Layer 9 of a small transformer language model trained on English Wikipedia (13 layers, counted from 0, width 64).
A neuron's activation on a vector x is GELU(weights . x + bias), where the dot is the dot product.

Input weights of the MLP neurons that the questions are about. A number n stands for (n - 500) times 0.00055.
n1 (bias -0.020): 389,381,542,482,623,453,664,336,527,529,325,563,400,645,387,460,693,265,525,502,583,663,307,395,502,241,406,429,435,838,466,529,381,753,413,494,479,518,415,701,594,402,492,469,388,347,523,645,466,493,504,387,538,548,342,619,686,497,666,477,644,362,465,484
n2 (bias -0.024): 459,422,493,319,567,360,334,660,633,547,684,570,419,504,563,524,621,396,217,511,605,479,400,251,672,480,416,532,703,337,514,634,367,439,342,564,360,685,587,448,588,265,656,477,375,554,628,598,463,432,549,233,342,327,732,646,674,636,458,409,406,643,452,477
n11 (bias -0.022): 317,589,460,458,685,600,386,638,495,391,494,350,703,356,474,485,712,662,320,330,692,642,256,520,790,507,508,556,507,420,451,578,478,572,198,496,537,302,555,528,724,398,369,403,337,406,492,660,374,514,668,545,529,602,582,462,727,654,392,380,507,527,606,459
n12 (bias -0.046): 205,684,270,411,935,258,488,611,325,560,703,333,389,106,464,783,496,657,713,747,393,729,501,757,795,330,305,717,657,641,380,595,303,642,630,379,716,585,518,125,581,285,531,678,639,254,605,549,281,656,405,611,299,502,426,674,478,329,532,470,401,326,337,594
n25 (bias -0.035): 335,550,509,151,539,499,224,283,625,551,693,579,400,677,423,397,446,459,524,502,376,673,600,656,479,792,684,570,474,507,361,456,682,480,566,554,432,382,723,464,651,434,466,655,278,550,533,586,522,460,412,506,344,588,540,503,358,580,553,714,511,511,466,509
n50 (bias -0.027): 422,667,450,353,499,395,291,347,419,106,681,743,474,472,767,218,432,712,669,617,424,615,524,604,466,658,499,449,625,659,324,474,461,444,244,598,625,426,623,469,213,301,508,670,654,522,623,479,239,475,399,498,681,537,582,505,469,447,658,459,571,301,680,501
n86 (bias -0.027): 454,510,494,667,307,653,555,201,551,348,643,299,452,591,324,423,261,695,743,715,278,698,438,634,441,422,461,387,675,721,414,360,692,485,500,549,361,161,424,716,525,663,355,473,688,797,731,542,619,562,493,543,437,589,326,480,612,629,621,527,501,487,455,548
n91 (bias -0.026): 516,526,762,435,195,634,480,353,584,253,421,480,462,501,222,527,328,854,597,831,378,401,492,382,505,383,508,694,670,577,553,649,363,410,596,563,374,627,717,481,559,466,730,567,696,491,600,566,500,671,314,179,484,506,542,502,372,707,973,362,240,416,381,597
n94 (bias -0.025): 434,581,627,586,613,450,345,487,573,442,491,572,601,562,600,589,474,610,553,569,474,472,404,505,488,801,637,664,480,727,303,617,664,717,596,606,551,430,634,766,543,175,464,551,570,477,556,311,259,412,669,446,429,416,479,334,266,561,549,483,375,378,455,522
n109 (bias -0.035): 373,501,396,418,717,397,337,531,390,261,566,622,415,388,529,560,699,576,333,378,562,387,646,597,504,645,662,574,438,568,713,607,267,661,612,525,663,567,614,787,448,250,562,544,411,339,507,517,378,346,525,671,386,464,563,363,794,407,284,379,609,578,378,396
n112 (bias -0.021): 640,493,468,452,448,434,388,731,546,630,451,532,523,462,428,774,617,635,732,810,434,384,496,572,382,305,80,628,291,453,527,422,581,520,596,419,149,319,619,423,585,453,782,589,293,171,705,577,529,463,398,433,478,616,554,638,695,396,554,466,336,794,389,585
n123 (bias -0.020): 323,350,365,570,525,482,360,466,424,628,499,577,262,604,492,479,251,513,541,593,556,481,736,429,606,670,435,581,583,811,379,546,753,351,550,576,166,322,528,580,769,404,537,432,502,833,541,710,447,639,449,745,576,507,549,523,377,218,540,559,390,426,463,608
n125 (bias -0.008): 452,638,409,626,381,756,543,457,314,665,235,401,646,223,441,574,332,491,476,558,555,469,320,359,612,462,480,580,274,573,530,498,779,606,422,468,463,535,578,666,519,396,414,369,759,514,575,572,570,465,450,607,542,800,625,348,490,646,582,487,505,378,360,554
n130 (bias -0.023): 542,470,551,596,375,543,708,273,270,657,283,516,393,423,513,358,304,528,450,867,377,377,707,241,613,608,541,562,609,557,504,416,492,405,515,858,289,658,701,638,628,165,539,372,756,512,469,524,383,536,593,494,593,356,555,423,324,418,573,507,746,408,674,557
n148 (bias -0.029): 366,478,513,310,698,500,503,508,534,474,511,386,544,362,562,430,317,401,363,529,551,593,678,400,493,506,515,713,639,604,432,521,596,201,402,735,394,490,573,514,377,308,544,592,610,461,391,532,585,725,442,874,271,468,602,339,635,614,455,442,534,475,485,533
n150 (bias -0.008): 541,543,698,424,609,534,574,375,381,464,578,854,420,307,309,566,516,746,664,749,547,521,355,674,682,293,685,433,548,559,449,706,477,485,379,574,364,451,625,200,363,468,298,324,504,402,613,508,354,605,650,401,473,342,381,404,644,615,392,276,393,576,496,837
n157 (bias -0.026): 690,444,399,540,676,446,302,508,489,479,600,494,318,286,504,267,417,445,466,402,417,667,339,599,606,350,375,307,625,792,319,419,252,673,572,527,468,594,414,699,367,523,305,437,309,640,561,441,590,493,404,726,885,562,473,323,438,568,688,481,488,672,436,785
n158 (bias -0.030): 680,356,341,445,398,434,449,254,799,400,621,641,563,391,517,696,363,453,609,769,364,684,496,410,771,666,448,493,602,482,461,368,619,399,268,404,549,206,426,438,595,517,813,392,785,511,422,553,372,695,245,706,688,491,679,512,532,517,439,722,208,445,461,411
n159 (bias -0.012): 461,605,574,690,468,603,482,284,671,551,783,422,642,442,639,285,525,533,543,577,655,674,205,358,252,518,431,579,681,411,532,684,372,670,547,701,469,327,417,824,406,553,378,435,614,597,671,579,600,580,389,494,697,572,578,590,452,591,375,505,292,466,466,521
n160 (bias -0.029): 454,694,511,485,691,779,525,668,356,474,467,341,659,489,424,579,394,523,434,539,623,481,503,346,509,502,219,501,531,423,709,552,450,736,487,423,492,291,536,471,677,423,349,637,368,183,544,533,552,650,493,571,444,539,523,551,418,311,509,394,669,315,547,435
n166 (bias -0.038): 291,631,570,367,587,537,139,650,376,728,664,722,500,335,460,656,675,618,433,449,320,355,461,533,506,584,439,527,547,525,487,533,438,655,710,406,409,601,747,411,310,498,596,617,369,645,685,435,310,280,380,623,536,523,344,473,590,355,534,518,509,460,335,513
n170 (bias -0.014): 334,673,755,458,391,328,316,412,374,633,435,697,575,445,306,350,308,386,444,484,463,456,620,459,516,676,595,827,599,294,215,694,319,427,467,611,506,321,801,686,620,368,693,536,494,465,672,454,507,230,439,455,580,480,361,339,599,416,691,484,498,811,502,385
n178 (bias -0.012): 431,556,298,684,573,806,538,366,696,650,568,518,400,489,663,409,457,454,565,738,502,631,659,737,338,294,775,340,483,403,479,408,486,521,401,518,485,431,572,567,479,698,420,806,583,507,423,612,448,442,465,554,347,458,236,296,523,165,477,475,472,299,486,389
n191 (bias -0.029): 519,563,539,395,297,242,418,438,324,569,445,424,607,510,495,664,370,570,762,633,356,453,637,527,415,344,299,841,533,691,519,302,485,501,382,413,484,387,566,504,567,760,692,415,445,405,703,307,447,259,345,447,411,314,315,715,484,492,486,302,421,466,394,783
n206 (bias -0.023): 462,565,650,341,602,809,414,439,500,466,435,684,438,561,565,603,359,405,500,617,271,505,214,595,718,514,576,370,485,438,458,592,371,377,363,507,484,277,515,463,609,446,572,620,501,733,539,581,315,225,642,435,603,541,215,477,414,315,535,372,343,382,353,447
n207 (bias -0.047): 675,488,744,480,545,416,368,493,703,524,198,824,551,508,453,604,544,643,556,616,249,698,538,633,694,418,778,696,666,643,454,543,500,560,495,659,310,508,599,565,130,320,530,514,600,681,460,298,62,681,672,512,478,380,516,455,177,362,316,770,344,531,502,571
n209 (bias -0.032): 362,470,399,321,696,462,615,484,425,477,675,825,406,768,488,416,572,649,679,760,319,510,226,720,619,593,344,506,548,660,466,382,219,414,520,575,564,427,577,571,372,401,510,481,508,389,365,878,431,546,545,632,550,209,526,568,484,552,419,289,440,418,403,425
n224 (bias -0.031): 682,615,729,318,443,506,559,277,338,457,604,349,620,291,250,823,424,429,481,606,482,518,389,710,765,462,536,381,550,525,524,616,505,472,477,499,371,624,550,430,478,630,359,644,458,386,775,477,455,375,495,648,252,727,577,390,650,646,492,594,444,623,284,434
n230 (bias -0.017): 649,694,328,489,495,389,381,510,165,362,496,488,392,630,551,448,461,457,440,500,211,697,634,330,659,410,680,545,734,617,288,550,438,596,496,644,472,314,564,427,533,542,467,510,556,510,667,567,502,562,457,603,381,431,567,512,50,649,519,578,509,513,454,497
n232 (bias -0.020): 526,619,687,592,530,539,538,557,670,525,255,663,237,428,542,472,409,556,560,367,672,548,361,571,546,500,607,538,428,577,655,481,523,482,429,587,549,286,634,647,416,518,466,531,483,493,521,607,618,419,633,344,623,529,263,417,726,542,518,135,603,578,518,676
n238 (bias -0.018): 180,610,487,341,462,549,535,203,835,435,392,489,515,634,602,542,510,704,283,549,394,605,420,379,517,547,551,442,368,391,565,558,483,232,564,639,470,625,469,593,545,370,531,778,413,385,594,268,476,491,508,715,515,700,653,321,727,491,373,730,660,418,457,433
n239 (bias -0.025): 433,871,363,656,577,403,589,273,565,462,891,461,529,399,428,303,447,743,494,559,520,570,372,462,282,543,535,534,474,407,335,519,511,321,380,397,539,475,57,449,647,508,486,662,462,327,659,527,382,731,624,317,426,493,885,785,643,684,302,466,635,272,554,660

Each question shows a token from some text and the vector x that enters the MLP there. A number n stands for (n - 500) times 0.0096.

" of": 571,426,545,268,447,409,558,495,390,342,505,573,679,611,663,396,359,491,795,418,454,501,512,440,618,535,438,544,423,459,347,719,531,497,598,455,593,587,503,515,506,362,465,555,674,558,483,552,614,302,313,502,431,511,567,317,410,598,610,562,435,477,626,363
The two highest activations, in order: n50, n170

" Yu": 346,391,666,495,417,545,684,405,557,560,537,518,470,422,610,422,579,472,686,229,469,504,434,541,444,448,562,608,282,437,652,494,562,578,466,367,516,597,363,511,363,351,601,501,434,612,430,651,768,569,343,571,383,349,401,513,597,590,631,443,604,473,590,398
Which neuron lights up most? n1

" He": 498,520,480,346,377,508,728,404,514,476,505,698,523,515,629,371,548,503,689,435,496,592,497,679,551,305,673,455,486,511,626,676,455,491,601,330,418,600,435,550,239,364,443,425,577,677,470,506,634,338,491,512,293,317,569,497,415,586,464,526,453,564,499,479
Which neuron lights up most? n207

" hours": 510,433,410,367,315,463,455,548,357,540,467,536,612,717,439,447,518,371,666,453,573,555,576,419,552,474,502,567,416,425,612,675,633,481,560,393,602,549,469,374,490,274,710,333,642,508,513,369,797,311,431,581,335,599,460,578,466,558,459,414,557,513,521,510
Which three neurons fire most, strongest first? n191, n125, n170

"6": 564,403,373,491,566,428,557,350,443,549,556,364,520,777,622,502,385,390,600,552,540,473,538,496,575,345,513,348,447,592,693,612,652,652,517,329,541,478,376,516,392,472,647,395,534,595,532,466,568,282,433,681,298,497,482,351,508,641,460,462,625,513,355,493
Which neuron lights up most? n86

" away": 488,345,423,291,444,458,389,469,413,468,516,302,678,851,548,501,542,308,529,555,434,475,585,450,510,547,575,669,444,489,480,621,585,517,534,495,469,447,442,504,506,410,636,346,514,645,570,426,793,340,384,511,445,545,479,530,581,594,368,435,455,441,665,577
The two highest activations, in order: n191, n25

"roll": 566,339,487,344,410,474,519,524,405,612,385,689,477,555,462,550,483,459,705,412,703,391,624,532,573,533,391,542,333,335,570,659,605,438,615,281,438,494,485,700,513,402,489,389,471,472,423,350,747,395,383,438,499,624,572,438,642,514,428,560,432,475,683,559
Which three neurons fire most, strongest first? n112, n125, n170

" Bruce": 552,540,553,494,495,577,688,431,352,514,661,595,363,426,623,404,407,367,627,404,468,399,390,540,419,618,675,516,465,363,712,692,579,411,500,472,561,474,190,508,567,361,430,541,516,661,433,573,577,321,552,469,225,456,564,604,572,556,586,446,433,552,568,399
The two highest activations, in order: n239, n206

"ge": 637,329,473,346,334,432,555,501,558,477,472,713,641,355,650,622,458,632,591,335,624,494,590,456,527,388,558,520,342,401,413,664,475,453,514,585,333,409,376,474,489,529,479,417,473,454,355,536,811,350,464,474,411,559,656,427,622,571,510,503,564,451,733,472
Which neuron lights up most? n112

" ": 462,461,410,502,486,532,744,419,392,461,573,456,301,424,682,432,525,573,693,278,567,450,552,434,423,288,638,310,572,633,506,463,468,448,678,463,682,498,451,522,523,576,471,515,563,611,546,518,445,461,475,417,389,422,449,265,757,554,680,506,372,601,510,527
Which neuron lights up most? n86

" Ber": 468,297,612,360,601,624,696,503,424,562,426,627,403,522,725,409,611,421,588,348,514,582,399,506,411,257,576,522,428,418,602,596,508,462,470,375,525,456,446,602,405,347,500,560,525,658,419,716,636,275,446,607,445,438,394,426,473,696,575,451,496,637,495,479
Which neuron lights up most? n232

"s": 557,360,405,460,541,472,554,530,277,516,457,451,710,646,493,463,447,384,542,621,527,455,530,362,585,333,464,427,522,442,517,681,545,549,575,540,405,581,492,463,477,262,637,401,604,677,581,402,715,225,328,602,432,526,513,376,509,566,517,553,569,512,752,388
The two highest activations, in order: n130, n125

"g": 597,281,412,390,576,519,599,466,442,474,380,613,628,422,654,516,484,619,559,325,496,575,416,459,644,439,602,486,517,447,493,621,600,564,454,479,390,472,358,439,595,389,508,361,430,633,268,498,700,201,488,541,447,510,581,425,752,595,456,487,663,517,654,400
The most active neuron and its activation: n11, at about 1.1

"===": 459,472,472,435,454,379,694,351,542,573,468,492,540,611,547,392,302,406,731,403,593,614,592,335,635,333,446,439,448,416,480,738,672,608,683,435,595,544,517,490,460,285,668,454,601,593,405,473,494,370,508,629,357,459,483,436,373,580,459,493,616,559,430,451
Which neuron lights up most? n130

"ong": 637,493,523,510,460,593,565,437,563,355,549,473,370,495,403,484,486,474,625,390,692,391,573,418,497,367,485,321,302,496,418,670,611,635,549,378,430,432,481,560,550,446,533,500,398,488,487,390,917,418,482,601,386,419,645,354,455,550,607,679,525,419,733,481
The two highest activations, in order: n160, n125

" Com": 386,570,455,304,416,360,670,526,367,558,407,609,384,555,636,485,572,582,545,415,585,375,486,582,541,382,725,480,419,459,619,579,327,465,678,511,414,516,415,523,431,315,550,553,681,632,424,655,660,282,233,572,422,508,467,439,540,570,453,523,490,612,581,540
Which neuron lights up most? n109

"ci": 555,313,385,432,433,534,753,479,387,624,460,420,558,617,459,500,420,588,531,368,712,553,585,612,452,494,531,359,533,405,424,550,429,495,682,568,500,502,581,588,492,504,503,432,486,507,331,571,717,363,302,609,572,493,607,423,527,537,350,654,317,485,670,220
Which neuron lights up most? n159

" Queen": 292,373,505,395,485,480,465,484,341,478,503,639,431,566,640,363,625,350,714,306,455,440,427,477,535,423,710,476,387,356,522,683,691,595,473,452,522,422,460,569,336,560,586,461,597,569,505,587,764,407,487,546,365,547,421,547,607,626,478,554,396,670,430,406
The most active neuron and its activation: n170, at about 0.42

"ang": 649,380,499,399,401,571,594,404,415,551,601,435,493,562,417,392,589,545,616,372,626,504,680,581,331,404,580,498,364,455,504,617,450,781,524,440,433,471,382,559,537,383,521,460,286,525,443,569,753,498,336,644,304,397,538,504,515,474,676,511,599,359,623,486
The most active neuron and its activation: n1, at about 0.7

" castle": 531,458,450,407,334,635,552,449,342,455,497,667,513,584,465,397,654,483,810,413,504,451,486,462,481,390,653,479,446,388,710,675,610,462,517,375,342,485,427,430,583,351,382,323,572,581,461,605,771,354,520,592,390,497,495,499,594,593,534,439,429,624,557,407
Which three neurons fire most, strongest first? n150, n125, n86

"i": 658,388,488,499,504,523,501,550,537,582,529,302,479,636,733,474,459,549,537,465,575,555,483,526,596,390,465,339,475,466,394,675,531,440,601,473,515,468,504,433,449,450,538,429,360,587,339,531,812,318,204,718,536,446,566,409,485,683,494,491,425,579,564,319
Which neuron lights up most? n157

" were": 422,350,518,491,426,489,484,467,411,440,508,623,515,659,502,439,470,414,763,341,474,544,450,427,741,402,626,409,528,551,480,731,561,530,560,329,513,601,514,521,349,302,561,440,680,633,656,490,639,263,460,560,394,407,510,574,378,682,483,433,510,400,549,416
The most active neuron and its activation: n230, at about 0.8

" and": 538,352,693,484,431,438,599,420,425,394,422,568,447,622,445,419,484,393,860,462,428,363,508,418,564,502,622,510,409,476,498,730,544,656,620,441,515,534,440,519,221,461,670,512,517,659,663,486,491,320,402,495,402,419,520,522,453,679,520,585,393,463,473,457
Which neuron lights up most? n91

"x": 618,359,501,435,588,435,700,458,307,428,409,702,498,542,473,494,494,501,544,328,671,327,481,495,514,488,529,445,505,480,388,656,513,555,679,200,443,543,510,497,616,330,517,523,527,504,419,405,795,453,328,542,482,443,637,344,626,435,612,557,533,448,633,590
The most active neuron and its activation: n109, at about 0.35

" he": 513,473,443,401,444,632,611,436,438,432,492,642,632,537,584,471,614,400,593,361,488,530,477,548,449,436,562,525,427,479,675,571,543,392,783,322,493,609,565,559,267,296,433,476,588,660,393,360,760,476,461,512,531,372,645,593,445,577,249,553,380,410,525,508
Which neuron lights up most? n207

"ber": 455,339,510,387,454,470,632,675,494,533,497,493,667,543,567,240,462,507,568,339,486,623,555,589,458,363,592,570,429,364,391,599,486,333,575,394,293,441,471,409,632,530,496,422,537,528,351,441,730,433,572,427,564,517,774,418,649,567,439,530,477,618,717,434
Which neuron lights up most? n11

" Po": 414,443,691,359,455,459,688,438,503,621,371,634,359,493,723,414,535,442,568,411,552,463,541,526,446,331,563,416,296,422,533,594,494,422,567,507,531,702,416,459,374,557,383,492,432,538,336,607,848,503,317,619,559,580,444,487,438,643,588,490,392,428,574,604
Which neuron lights up most? n232

"1": 542,423,529,345,489,330,481,489,438,653,601,624,535,643,694,517,522,551,686,208,603,369,534,705,625,377,537,448,445,448,443,541,559,373,573,369,547,628,439,464,480,432,556,473,576,588,530,506,517,198,348,503,321,493,265,538,478,527,557,621,486,532,544,533
Which three neurons fire most, strongest first? n166, n191, n25

" as": 459,498,477,470,374,474,417,422,518,387,494,492,445,659,503,405,535,460,773,298,587,471,530,437,495,357,540,457,451,582,446,566,585,709,666,581,568,620,582,617,308,294,523,426,551,512,620,480,535,434,485,527,247,496,725,333,437,651,599,462,484,495,653,320
Which neuron lights up most? n94

"ach": 658,266,468,489,428,530,533,419,248,531,462,516,620,556,417,516,595,611,399,430,612,312,737,587,472,515,392,470,409,436,615,681,465,534,522,447,524,528,424,685,399,498,544,605,383,512,460,458,782,348,236,519,433,545,512,465,374,582,515,529,495,550,664,520
Which neuron lights up most? n109

" start": 519,310,412,396,402,410,510,501,378,477,478,541,521,745,516,416,505,405,820,458,615,481,566,377,551,289,543,483,391,585,589,589,473,570,594,437,474,623,635,557,501,268,486,353,564,639,466,517,634,279,513,569,318,507,535,393,500,601,400,643,498,572,624,485
Which neuron lights up most? n1

"9": 765,507,368,379,671,546,458,423,382,535,574,470,540,738,539,303,424,442,652,520,492,522,507,579,565,442,391,454,260,386,511,589,571,566,573,222,528,404,453,465,383,498,581,476,624,614,497,357,612,339,342,574,516,557,488,449,422,590,574,535,497,620,571,531
Which neuron lights up most? n157

" a": 361,520,510,399,420,356,554,419,362,425,346,662,570,581,657,496,561,520,763,314,561,553,470,501,641,457,621,379,382,475,482,760,610,527,737,402,576,548,505,516,337,386,551,406,562,559,629,449,630,315,370,533,442,396,442,541,483,640,476,376,422,445,604,528
The most active neuron and its activation: n150, at about 0.58

"hu": 620,415,427,452,468,586,610,410,514,491,427,509,390,465,493,410,566,563,570,362,618,559,515,591,412,451,336,464,400,522,512,566,561,685,639,454,549,542,458,677,616,645,513,502,392,581,288,545,830,380,362,617,273,372,609,406,416,445,619,419,546,332,671,390
Which neuron lights up most? n178

" Z": 487,540,501,417,510,511,632,358,353,442,479,479,498,553,602,400,643,467,345,318,515,561,591,493,354,323,543,468,535,562,530,510,567,721,698,421,466,647,352,486,429,316,462,591,323,712,443,630,714,495,413,519,316,420,619,468,465,568,672,432,638,501,615,388
Which neuron lights up most? n1

" Ho": 480,608,299,398,455,416,578,440,463,588,406,529,459,441,579,459,617,508,506,317,496,599,626,494,291,369,613,479,334,379,593,534,503,591,648,558,541,664,394,402,646,590,344,644,507,356,410,528,779,406,539,677,332,444,473,401,380,460,607,433,587,534,671,612
Which neuron lights up most? n178

"burg": 391,310,506,232,485,551,635,554,380,599,529,553,602,558,537,484,542,507,483,408,524,475,662,473,527,477,462,458,376,300,591,623,591,438,601,269,412,553,453,600,483,544,502,386,345,552,507,562,825,183,455,496,532,543,414,612,565,579,520,557,387,561,672,528
Which neuron lights up most? n112

"E": 393,431,574,340,507,417,657,467,505,553,482,647,542,548,633,521,576,659,553,229,555,450,513,593,646,364,512,376,365,371,490,569,472,502,551,393,556,667,353,527,285,466,544,448,558,689,598,582,660,324,289,564,312,401,462,547,419,600,599,575,365,585,487,555
Which neuron lights up most? n166

"nor": 520,381,511,470,479,498,513,412,499,410,532,529,444,583,631,515,490,484,788,459,637,564,564,438,578,319,450,502,414,503,566,740,492,594,419,375,438,362,517,485,410,350,581,491,665,652,446,484,798,221,357,630,401,440,405,448,371,718,464,504,520,504,500,522
Which neuron lights up most? n86

"ding": 558,334,472,429,260,495,413,498,377,463,451,377,694,656,377,491,473,345,646,642,513,344,663,520,489,372,481,430,398,424,395,637,529,688,551,544,531,527,495,458,523,478,608,461,395,532,467,487,742,465,392,590,556,519,718,529,555,544,423,609,478,351,776,380
The most active neuron and its activation: n112, at about 0.41